Layer 4 of a small transformer language model trained on English Wikipedia (8 layers, counted from 0, width 64).
A neuron's activation on a vector x is SiLU(gate . x) times (in . x), where the dot is the dot product.

Input weights of the MLP neurons that the questions are about. A number n stands for (n - 500) times 0.0012.
n28 gate: 373,307,321,125,554,568,606,603,642,436,556,466,526,706,432,616,512,504,609,757,358,550,530,418,397,851,548,419,417,713,556,354,626,527,483,542,343,611,117,482,526,345,570,632,293,821,397,644,453,634,431,351,381,504,487,633,586,751,621,325,435,482,446,445
n38 gate: 383,366,259,461,340,617,535,351,456,605,390,512,480,460,433,352,515,675,504,418,296,508,747,532,358,460,352,488,356,617,781,673,784,451,531,511,668,443,432,637,444,338,470,539,508,380,441,628,473,422,409,347,407,266,671,313,358,609,533,343,250,253,458,550
n44 gate: 618,550,438,469,391,563,636,253,304,535,496,616,364,685,320,473,622,472,478,465,497,638,568,475,638,471,633,528,558,493,518,631,432,537,465,521,784,605,557,591,543,701,463,465,461,462,379,371,673,507,247,319,817,532,580,705,453,574,489,447,354,631,507,650
n63 gate: 639,309,295,410,460,586,590,579,333,644,500,409,542,568,508,339,544,656,289,554,305,557,441,332,529,747,399,401,589,649,554,670,559,578,320,476,749,680,373,351,487,732,556,624,546,537,496,390,504,478,588,560,599,479,676,397,393,545,609,728,420,325,824,898
n65 gate: 585,462,385,462,693,129,273,632,624,319,551,309,444,696,610,393,389,395,253,551,508,488,612,461,709,448,588,508,305,725,474,491,660,602,487,446,608,639,846,531,587,512,463,496,715,294,334,470,322,576,667,574,403,335,685,487,569,589,540,241,710,601,668,454
n78 gate: 531,107,422,257,563,708,518,216,472,528,308,449,325,591,519,541,630,574,325,467,482,372,321,491,192,233,356,486,295,412,561,701,500,389,574,441,779,410,339,266,742,523,451,598,448,403,463,694,276,768,552,529,731,805,380,524,518,569,720,356,491,625,262,459
n101 gate: 848,371,735,387,701,513,675,611,647,465,380,580,365,663,469,316,675,509,518,575,314,418,451,379,567,232,346,337,613,619,335,558,419,629,517,504,468,415,923,368,712,287,305,756,218,474,478,387,504,421,397,641,505,693,303,473,445,627,551,628,567,573,398,491
n122 gate: 460,560,312,559,331,523,227,270,184,390,593,491,388,590,426,455,216,332,636,670,595,464,416,691,574,679,253,825,387,537,778,491,706,653,600,460,261,624,589,495,636,613,452,445,481,745,477,706,348,500,398,618,391,441,638,171,776,427,524,555,542,339,699,441
n135 gate: 559,413,515,427,324,451,594,545,529,447,624,719,655,720,599,500,536,802,534,632,415,569,600,613,566,669,558,799,597,508,417,343,651,539,675,488,403,504,601,653,635,690,374,438,408,418,131,664,298,764,454,339,739,402,415,573,583,393,526,298,625,628,651,390
n141 gate: 582,577,500,466,331,508,353,530,547,437,504,645,314,456,453,500,467,407,621,491,567,437,539,258,526,404,556,775,335,402,341,594,266,482,605,314,331,246,197,404,661,696,549,619,448,437,440,435,606,406,509,299,254,542,364,760,435,648,648,288,277,509,94,458
n156 gate: 553,328,560,655,630,440,578,556,589,785,426,417,618,286,454,657,678,514,311,319,486,432,425,697,495,381,208,376,382,366,407,546,387,457,637,365,476,348,745,362,528,527,593,458,608,290,128,387,421,320,561,547,179,495,361,452,341,210,481,824,435,381,669,853
n157 gate: 593,609,590,550,718,435,216,260,629,280,356,535,378,325,500,459,418,412,350,341,572,542,402,520,620,528,460,619,508,496,828,527,536,762,538,436,520,653,520,524,583,530,727,477,437,431,492,220,450,606,692,679,456,488,592,384,393,342,655,593,265,604,567,419
n189 gate: 574,875,660,207,263,526,598,590,543,564,682,534,636,293,315,392,537,526,496,393,437,584,727,369,384,416,456,799,570,461,652,737,491,683,322,471,531,657,561,359,614,475,512,440,335,598,690,312,96,599,322,548,309,385,544,371,553,526,505,534,422,584,570,479
n195 gate: 496,410,481,589,405,512,472,443,496,239,591,762,471,593,369,444,413,719,746,414,580,665,313,550,352,483,546,484,257,398,322,455,429,756,565,528,408,310,583,580,596,837,555,549,790,411,418,400,471,367,405,374,419,512,415,453,274,203,319,394,620,568,686,443
n211 gate: 648,65,656,483,458,449,551,745,552,393,474,663,465,271,418,429,575,666,448,436,344,656,552,600,345,438,452,410,434,590,630,384,465,469,347,676,526,409,513,624,701,551,467,830,235,585,612,592,556,532,660,526,593,628,696,429,263,449,306,689,704,540,632,806
n225 gate: 447,566,505,540,758,555,774,545,454,750,101,696,280,443,560,524,548,540,531,495,599,416,816,245,177,345,363,515,258,485,378,520,285,458,515,456,822,292,531,541,669,525,553,570,764,207,333,623,274,374,393,531,271,920,510,339,261,395,468,294,556,412,592,361
n242 gate: 571,425,449,341,424,555,706,712,349,430,397,441,428,520,445,321,682,473,460,504,389,673,635,500,531,540,611,547,516,704,611,661,652,655,236,775,516,557,680,637,668,615,617,347,397,601,401,484,253,434,678,516,768,640,289,492,571,410,455,547,682,650,447,628
n245 gate: 496,626,452,423,404,491,624,677,561,698,622,327,540,482,418,475,517,603,623,677,661,419,474,364,691,371,353,599,593,504,247,530,482,464,500,340,703,663,412,340,738,619,699,340,456,551,443,531,439,468,684,709,236,509,607,79,685,797,505,379,574,313,396,196
n254 gate: 605,468,475,226,650,767,599,468,518,364,518,573,532,495,150,310,526,414,403,573,629,272,385,445,605,472,436,342,588,386,266,596,542,685,711,460,639,320,560,70,635,536,696,409,399,662,148,523,372,543,353,603,340,450,222,505,504,704,648,395,440,580,750,374
n28 in: 597,645,646,431,371,457,241,606,240,512,547,445,591,484,785,621,545,728,233,551,175,385,583,710,437,448,529,407,396,301,677,535,631,557,407,432,540,564,337,765,592,469,361,477,421,500,410,496,492,385,532,628,605,469,553,569,567,469,516,457,366,327,764,488
n38 in: 713,401,540,369,488,479,419,474,517,526,392,594,609,641,680,517,698,432,73,517,429,584,734,517,766,720,492,309,303,393,638,607,382,785,779,467,382,595,326,412,609,542,504,483,513,720,599,491,753,311,574,636,575,657,500,323,635,385,532,385,370,663,640,636
n44 in: 369,507,362,515,654,360,518,345,276,526,184,500,195,454,334,403,529,533,425,296,652,438,425,395,545,329,636,504,171,530,493,678,485,577,445,486,658,471,508,538,760,442,603,260,444,460,496,556,511,632,410,458,511,585,527,573,518,585,687,666,530,427,589,449
n63 in: 680,500,686,575,550,476,615,668,508,429,396,859,342,508,492,608,538,567,398,728,578,355,330,658,460,594,492,544,541,456,520,948,581,384,429,531,687,581,285,414,431,578,492,416,649,480,251,630,644,588,403,651,649,643,599,471,451,417,651,384,323,393,658,555
n65 in: 426,364,507,527,391,308,623,357,414,766,348,182,681,444,531,579,612,481,484,407,432,504,402,351,220,417,369,542,452,307,379,554,725,593,768,707,646,466,378,627,302,401,593,380,457,561,555,583,581,524,414,639,616,411,384,508,334,631,292,523,531,516,403,592
n78 in: 492,247,406,571,610,567,592,294,564,462,424,508,701,617,248,451,524,866,586,538,496,545,287,491,390,526,524,387,509,353,445,302,689,369,359,238,680,557,282,193,543,512,504,626,330,529,390,419,685,324,441,440,269,558,391,631,732,350,434,466,241,548,553,600
n101 in: 527,262,458,355,674,382,569,455,405,240,492,103,263,307,430,472,354,666,329,353,696,536,272,525,475,517,635,390,563,520,554,406,350,645,472,460,554,599,579,500,483,516,437,610,607,621,475,279,361,444,335,609,788,512,462,504,356,602,612,300,640,483,315,290
n122 in: 354,701,748,410,272,444,625,404,412,314,592,513,709,688,478,500,500,504,349,583,526,633,496,801,587,321,114,496,197,561,500,526,242,523,918,356,562,454,580,451,611,479,533,225,685,457,531,584,718,413,526,442,500,504,414,550,562,478,482,605,716,486,555,353
n135 in: 444,454,539,352,480,417,422,675,584,496,391,379,500,500,745,266,548,570,500,533,590,679,475,728,471,295,570,595,338,463,504,538,420,565,644,439,200,243,424,611,275,480,548,350,534,648,479,568,442,439,790,790,272,537,590,621,488,628,461,434,265,890,692,566
n141 in: 488,792,496,530,437,496,707,183,588,496,487,961,513,540,517,681,441,642,606,652,142,590,703,544,391,580,390,362,433,491,610,343,394,437,539,517,509,412,633,433,394,338,821,435,720,543,382,549,517,555,627,353,478,565,473,617,657,176,349,504,417,446,655,582
n156 in: 324,602,478,377,455,825,569,675,559,589,598,742,437,280,582,519,271,608,440,426,469,336,397,705,410,628,401,372,548,282,622,688,639,500,485,739,345,620,377,460,500,213,410,438,551,442,414,587,508,667,622,528,448,423,722,427,515,608,402,531,610,444,658,612
n157 in: 572,228,511,388,438,627,582,572,618,743,742,342,527,345,364,573,442,489,442,534,515,278,592,439,594,372,553,489,227,508,599,481,500,418,489,434,324,609,358,593,319,238,695,417,439,444,405,746,300,599,424,531,371,541,449,547,579,519,524,406,382,722,482,299
n189 in: 461,620,392,489,333,493,500,245,689,630,485,687,332,584,440,750,565,396,489,597,599,463,572,386,718,320,584,318,435,567,508,639,706,644,604,300,458,366,344,281,439,606,514,571,440,618,684,355,654,347,583,423,395,396,558,547,550,574,516,635,345,600,367,644
n195 in: 645,515,419,664,588,725,560,436,698,440,675,481,654,384,662,295,719,328,365,303,507,363,328,481,655,399,557,590,500,579,462,500,396,539,705,592,373,423,635,442,458,737,638,564,492,399,394,446,610,555,286,574,539,639,238,559,378,436,524,606,565,243,569,481
n211 in: 634,492,415,583,685,480,603,357,621,425,508,500,585,426,735,442,435,685,609,384,559,508,557,330,724,459,639,381,549,389,456,217,532,628,437,488,731,385,743,619,606,414,466,329,311,291,640,609,628,354,351,704,389,528,545,220,530,504,316,627,641,562,746,394
n225 in: 560,339,675,457,454,449,624,363,599,578,803,641,356,552,183,424,530,574,692,300,692,342,476,560,508,745,489,481,612,559,370,437,476,582,442,595,576,610,325,391,504,819,571,598,496,492,524,668,712,438,666,452,622,364,455,610,481,835,479,469,369,553,455,481
n242 in: 176,602,746,561,711,450,531,403,355,446,531,309,619,432,652,440,339,284,603,628,317,485,374,508,434,731,573,570,695,372,610,609,559,520,500,549,623,462,357,540,738,397,336,251,417,365,629,512,445,565,480,408,552,589,568,504,563,388,525,442,343,624,268,346
n245 in: 552,337,640,607,561,749,488,558,639,691,404,617,487,607,846,512,528,690,644,583,643,435,369,466,487,654,496,583,547,479,597,362,776,123,611,366,593,206,445,539,283,296,588,517,614,426,412,729,400,513,294,637,310,504,444,582,738,347,465,467,445,440,512,488
n254 in: 452,696,217,607,431,521,722,479,529,607,701,442,479,607,612,335,456,541,420,504,647,545,281,601,588,688,300,599,747,238,315,796,665,539,405,512,610,785,445,581,610,480,412,600,626,492,630,284,600,356,466,248,664,488,440,440,555,661,653,425,433,740,468,467

Each question shows a token from some text and the vector x that enters the MLP there. A number n stands for (n - 500) times 0.0075.

"in": 562,615,655,663,698,225,410,477,513,457,476,650,486,427,577,264,855,262,498,569,685,458,529,467,204,566,516,552,284,500,519,561,362,521,443,484,448,661,591,593,364,568,399,407,550,545,526,589,574,381,414,512,519,526,508,614,582,580,534,534,642,624,425,481
The two highest activations, in order: n225, n78

" ": 222,550,347,803,575,499,449,538,458,624,604,658,753,430,539,553,697,573,518,630,474,383,493,615,400,360,448,386,416,598,466,524,467,524,474,464,563,648,384,366,391,561,725,385,302,379,484,601,350,430,262,506,648,422,447,518,445,571,599,502,790,534,250,481
Which neuron lights up most? n101

"a": 576,728,483,747,463,408,409,264,604,707,527,592,503,632,493,565,708,517,537,560,455,482,324,384,321,438,419,455,738,300,575,477,222,388,476,637,527,605,603,359,408,378,630,565,369,403,459,505,516,391,366,495,676,429,635,371,598,582,429,371,616,645,359,626
Which neuron lights up most? n135

"2": 410,728,428,719,322,333,457,293,559,465,413,562,481,548,496,463,754,507,567,513,399,330,487,468,533,515,500,474,399,632,487,636,199,303,450,373,413,624,502,460,354,358,687,524,364,487,612,480,415,435,417,563,612,547,604,493,637,581,663,490,674,811,482,466
The two highest activations, in order: n189, n44

" was": 469,633,269,529,580,549,365,542,421,462,510,484,570,371,748,410,672,450,490,425,353,296,363,345,485,616,628,475,418,527,660,468,366,549,473,549,454,539,235,223,456,576,328,404,293,380,401,687,561,408,514,521,575,308,577,334,503,574,459,347,569,598,755,598
Which neuron lights up most? n28

" the": 365,718,226,504,592,535,386,439,496,478,476,578,657,351,501,486,832,520,612,429,415,418,398,382,442,515,767,454,483,636,678,434,404,623,431,601,541,568,463,396,403,682,633,416,329,474,389,512,429,370,473,462,709,446,473,388,478,598,552,377,538,507,638,455
Which neuron lights up most? n44

"inn": 452,568,418,683,467,382,396,518,501,552,521,706,511,416,587,458,555,514,706,396,640,247,417,207,384,753,583,503,540,503,656,410,305,264,501,439,447,711,542,432,378,611,455,615,454,510,173,661,653,348,374,504,608,438,526,265,616,504,397,281,456,654,505,583
Which neuron lights up most? n225

"iam": 369,528,612,685,651,331,428,582,354,531,620,599,557,482,630,293,671,448,465,418,563,666,478,417,248,495,769,339,257,525,511,712,363,350,443,598,594,535,478,593,377,627,396,575,518,436,362,554,640,520,491,539,514,562,475,346,507,659,418,190,583,617,397,361
Which neuron lights up most? n225

" a": 382,571,217,522,548,578,434,413,450,539,561,658,643,444,619,419,852,467,567,493,324,338,350,394,455,579,681,381,465,374,652,460,459,622,425,525,500,543,315,376,527,621,566,358,310,439,477,511,643,416,549,547,568,333,616,459,596,555,484,372,612,452,723,621
The two highest activations, in order: n28, n38

"end": 488,638,648,661,598,314,337,578,509,536,596,561,536,454,475,313,627,502,551,257,704,293,482,471,348,568,663,466,223,568,532,436,234,483,407,599,476,673,487,603,345,500,610,509,557,295,346,470,331,326,449,449,645,370,501,324,581,647,704,511,446,622,473,572
Which neuron fires most, and how strongly? n225, at about 1.4

" from": 457,751,303,589,523,461,311,555,443,511,583,682,604,478,554,371,783,505,591,412,530,385,496,370,413,541,519,252,432,527,658,670,352,609,483,662,516,534,431,277,453,589,455,441,281,401,380,554,592,288,448,490,791,452,447,314,595,574,534,496,556,506,519,539
Which neuron lights up most? n63

" and": 374,767,328,537,471,379,267,432,548,434,489,563,605,431,564,366,826,534,584,437,604,416,506,424,488,616,499,315,527,414,615,401,380,445,482,704,453,512,333,318,511,549,389,356,454,397,423,488,449,286,375,417,667,364,449,455,497,567,480,431,698,597,609,618
Which neuron fires most, and how strongly? n157, at about 0.41

"ose": 316,610,401,556,493,406,363,458,619,552,585,594,413,519,600,364,843,623,542,328,482,398,395,278,377,491,657,243,491,329,536,257,377,573,491,587,529,637,338,482,323,689,533,508,435,386,458,537,443,340,461,397,700,487,487,332,608,536,506,447,458,689,560,494
Which neuron lights up most? n195

" f": 216,418,493,732,376,347,605,494,355,465,365,529,639,323,519,447,759,626,551,501,628,238,304,418,415,436,526,393,347,442,641,511,372,349,319,692,538,579,395,435,370,603,626,387,503,328,458,481,397,441,489,470,699,440,480,493,675,533,501,478,518,744,436,483
Which neuron lights up most? n78

"ec": 176,586,501,405,696,378,494,399,573,603,340,565,361,344,594,464,820,603,607,509,556,498,373,701,336,355,630,533,629,430,623,545,412,487,583,509,489,481,503,536,348,450,604,581,404,427,451,567,632,237,463,285,608,435,467,423,632,502,368,444,402,622,223,562
The two highest activations, in order: n78, n141

"as": 586,549,630,584,620,467,352,300,464,419,636,663,408,385,509,241,795,376,548,646,446,526,420,371,232,574,622,345,466,463,373,531,291,306,500,721,462,578,470,485,389,528,442,377,534,620,444,459,412,331,458,698,595,454,447,541,526,623,452,450,614,683,358,444
The two highest activations, in order: n101, n242

"–": 293,544,190,645,487,393,499,464,343,416,449,562,740,358,604,407,629,444,639,441,639,429,409,448,312,527,424,316,264,473,573,578,218,552,387,428,331,580,272,281,322,487,654,494,463,479,418,533,542,555,475,655,640,363,612,570,463,565,502,491,621,529,403,459
Which neuron fires most, and how strongly? n211, at about 0.32

"ic": 407,565,256,476,666,564,501,533,516,639,422,564,476,387,582,362,643,373,508,488,609,390,291,547,335,535,785,446,362,435,479,313,317,352,581,443,228,822,527,672,418,547,528,556,508,308,415,544,534,631,384,462,678,437,624,444,597,638,658,441,627,422,560,479
Which neuron fires most, and how strongly? n189, at about 0.45

"M": 206,595,623,739,604,348,474,407,393,573,593,599,723,276,523,524,743,713,538,600,509,391,390,285,402,453,522,454,530,620,453,555,498,409,561,406,430,369,608,320,282,477,616,432,361,521,431,511,516,453,391,421,555,265,538,328,695,609,459,456,672,517,552,608
Which neuron fires most, and how strongly? n245, at about 1.1

" in": 375,709,254,642,543,341,279,596,433,675,492,691,534,475,516,493,750,586,499,494,743,400,545,303,421,620,589,297,342,535,574,680,310,562,483,638,537,605,362,295,495,623,522,388,383,482,446,476,446,357,478,462,732,498,494,338,591,537,630,516,563,469,557,466
Which three neurons fire most, strongest first? n63, n44, n225

" |": 391,715,259,744,550,384,246,416,496,431,599,546,602,432,457,298,762,503,592,564,572,489,412,538,305,623,508,378,496,646,570,729,378,404,563,660,557,441,502,402,440,635,415,372,463,498,397,620,483,342,456,637,663,499,443,599,493,538,453,427,635,716,356,452
Which three neurons fire most, strongest first? n242, n195, n157

"ess": 452,546,635,612,534,314,369,337,401,618,407,506,778,542,526,601,597,398,644,453,420,420,324,505,357,494,653,496,210,454,431,385,262,283,484,437,551,690,389,631,355,519,409,575,400,542,389,377,487,496,377,639,790,441,506,318,509,659,665,596,572,480,337,330
Which neuron lights up most? n156

"j": 286,478,690,620,467,432,453,408,421,387,527,724,523,463,541,460,758,587,396,567,679,556,448,404,338,511,634,345,571,473,442,486,369,373,445,498,496,637,685,286,405,358,460,352,465,634,485,465,512,291,440,613,514,443,596,541,582,649,428,194,705,636,483,734
Which three neurons fire most, strongest first? n157, n101, n28

"et": 444,574,561,710,567,339,199,481,504,438,522,521,556,430,656,334,833,602,594,476,569,463,350,543,396,634,590,516,488,502,694,262,275,403,562,418,533,486,453,504,339,598,520,467,464,398,366,589,499,341,430,516,502,324,455,635,594,615,473,441,631,759,471,547
Which neuron lights up most? n135

" Jan": 404,531,469,700,470,412,437,564,406,399,571,762,352,457,493,394,694,559,582,459,606,470,452,363,371,475,702,454,460,621,494,628,403,471,433,573,379,438,696,152,379,391,362,607,353,613,366,684,632,332,435,690,682,364,438,421,556,626,552,297,646,667,460,429
Which neuron fires most, and how strongly? n101, at about 2.2

"===\n\n": 333,637,234,591,666,445,466,488,418,429,596,705,823,420,624,375,845,675,505,429,502,448,425,399,282,555,406,421,601,612,582,411,478,493,594,486,435,439,403,382,451,578,527,544,293,441,523,602,466,400,430,490,556,327,501,394,458,555,644,470,610,512,418,445
The two highest activations, in order: n157, n44

" V": 282,521,434,569,365,363,479,538,388,536,630,715,876,382,631,515,705,586,456,540,629,505,490,435,485,424,582,516,511,556,455,532,492,429,317,412,461,456,684,194,262,462,418,347,359,575,281,583,582,438,335,451,564,343,429,562,724,624,455,449,537,601,533,577
Which neuron lights up most? n135

"il": 509,421,416,550,585,376,267,668,306,428,520,458,556,286,564,399,653,359,339,428,693,556,370,656,265,560,746,400,390,674,619,448,323,407,563,415,604,748,420,621,407,509,560,324,589,449,396,510,426,513,302,458,635,344,301,375,666,474,418,531,608,595,572,556
Which three neurons fire most, strongest first? n189, n65, n141

".": 507,663,244,603,665,394,467,430,515,403,572,537,691,306,624,353,744,601,549,443,481,546,347,519,240,688,389,299,568,525,590,550,277,597,559,549,416,387,265,383,486,737,451,511,282,337,439,538,513,417,464,407,588,447,483,504,462,567,437,405,562,547,451,500
Which neuron lights up most? n195

" o": 224,476,296,574,374,301,425,479,480,519,534,618,441,471,597,553,812,615,457,621,555,256,274,551,543,392,557,442,500,484,632,429,223,555,466,678,453,486,308,374,529,437,578,626,348,418,345,533,515,448,582,606,557,402,436,377,519,463,529,397,564,563,659,634
Which three neurons fire most, strongest first? n156, n78, n63

"ide": 404,656,563,670,604,437,186,432,616,541,669,493,424,442,567,331,799,619,439,316,657,408,404,475,378,678,579,374,314,453,665,400,447,420,422,546,420,608,417,480,381,594,425,453,549,302,510,473,426,305,506,508,618,438,410,299,649,568,564,367,484,738,524,573
Which neuron lights up most? n157

" New": 338,588,505,554,621,347,286,586,449,527,383,570,562,414,596,588,720,527,632,456,640,509,414,485,317,395,574,420,520,770,716,590,200,537,469,565,625,444,374,583,334,660,646,471,341,695,434,654,541,432,488,656,781,565,384,457,497,602,435,439,516,487,434,456
Which neuron fires most, and how strongly? n254, at about 0.71

" serv": 318,467,302,601,564,373,396,688,290,467,686,542,674,338,664,415,549,515,616,329,628,326,362,495,537,453,587,561,211,735,502,362,266,435,456,406,454,547,499,515,391,499,396,517,293,358,330,618,511,406,361,527,705,488,543,326,465,573,486,445,531,789,463,478
Which three neurons fire most, strongest first? n135, n189, n211

"nd": 520,579,484,794,511,353,402,478,505,500,352,487,532,388,474,375,644,462,625,316,420,433,492,550,555,466,578,469,515,537,537,608,179,402,363,451,366,498,459,385,127,344,567,593,487,591,434,451,233,359,626,670,720,484,688,515,724,544,652,436,544,754,543,554
Which neuron lights up most? n157

" first": 296,655,341,622,583,511,281,527,480,480,471,497,591,489,680,399,657,480,541,352,392,240,404,403,438,583,622,349,282,450,619,332,257,488,406,530,385,466,247,309,410,479,522,437,249,472,447,605,503,421,606,496,558,377,513,559,508,615,458,307,483,544,752,545
Which neuron lights up most? n28

"ong": 450,640,439,771,465,347,355,484,518,597,460,662,592,439,512,533,752,656,619,370,644,376,525,230,332,544,632,399,217,534,538,309,350,303,322,565,518,645,528,618,478,562,497,525,488,289,464,521,363,186,497,337,642,309,489,390,616,535,462,439,553,487,533,537
Which neuron fires most, and how strongly? n225, at about 1.8

"195": 438,614,356,619,391,343,623,554,410,554,472,485,660,406,581,294,801,376,579,449,572,468,339,486,477,385,523,494,345,736,582,518,225,645,483,375,286,615,397,564,438,412,479,680,436,353,467,545,499,561,332,637,542,502,348,434,644,560,729,324,662,476,519,446
Which neuron lights up most? n101

"ly": 439,573,451,645,412,420,197,591,354,524,209,368,519,671,598,573,662,519,529,545,515,522,413,593,432,466,517,408,535,627,715,618,254,429,352,533,569,721,441,477,331,416,308,414,464,428,452,461,504,379,469,558,602,261,533,350,630,617,356,230,601,594,447,542
Which neuron fires most, and how strongly? n65, at about 0.77

"es": 358,652,497,672,392,466,322,390,379,653,576,589,407,420,491,339,728,488,447,551,686,516,364,328,250,771,651,375,567,446,596,382,373,476,394,634,386,502,412,544,432,505,260,469,464,268,407,506,322,315,418,460,722,401,576,475,583,506,492,418,549,683,429,483
Which neuron lights up most? n242

"193": 449,707,209,631,412,312,565,493,334,594,473,443,634,404,528,328,773,456,515,528,634,393,486,416,528,423,441,406,313,809,496,511,269,544,444,405,433,554,415,547,432,371,595,576,462,398,527,549,470,451,347,624,586,550,465,384,678,566,658,380,585,457,694,428
Which neuron fires most, and how strongly? n122, at about 0.79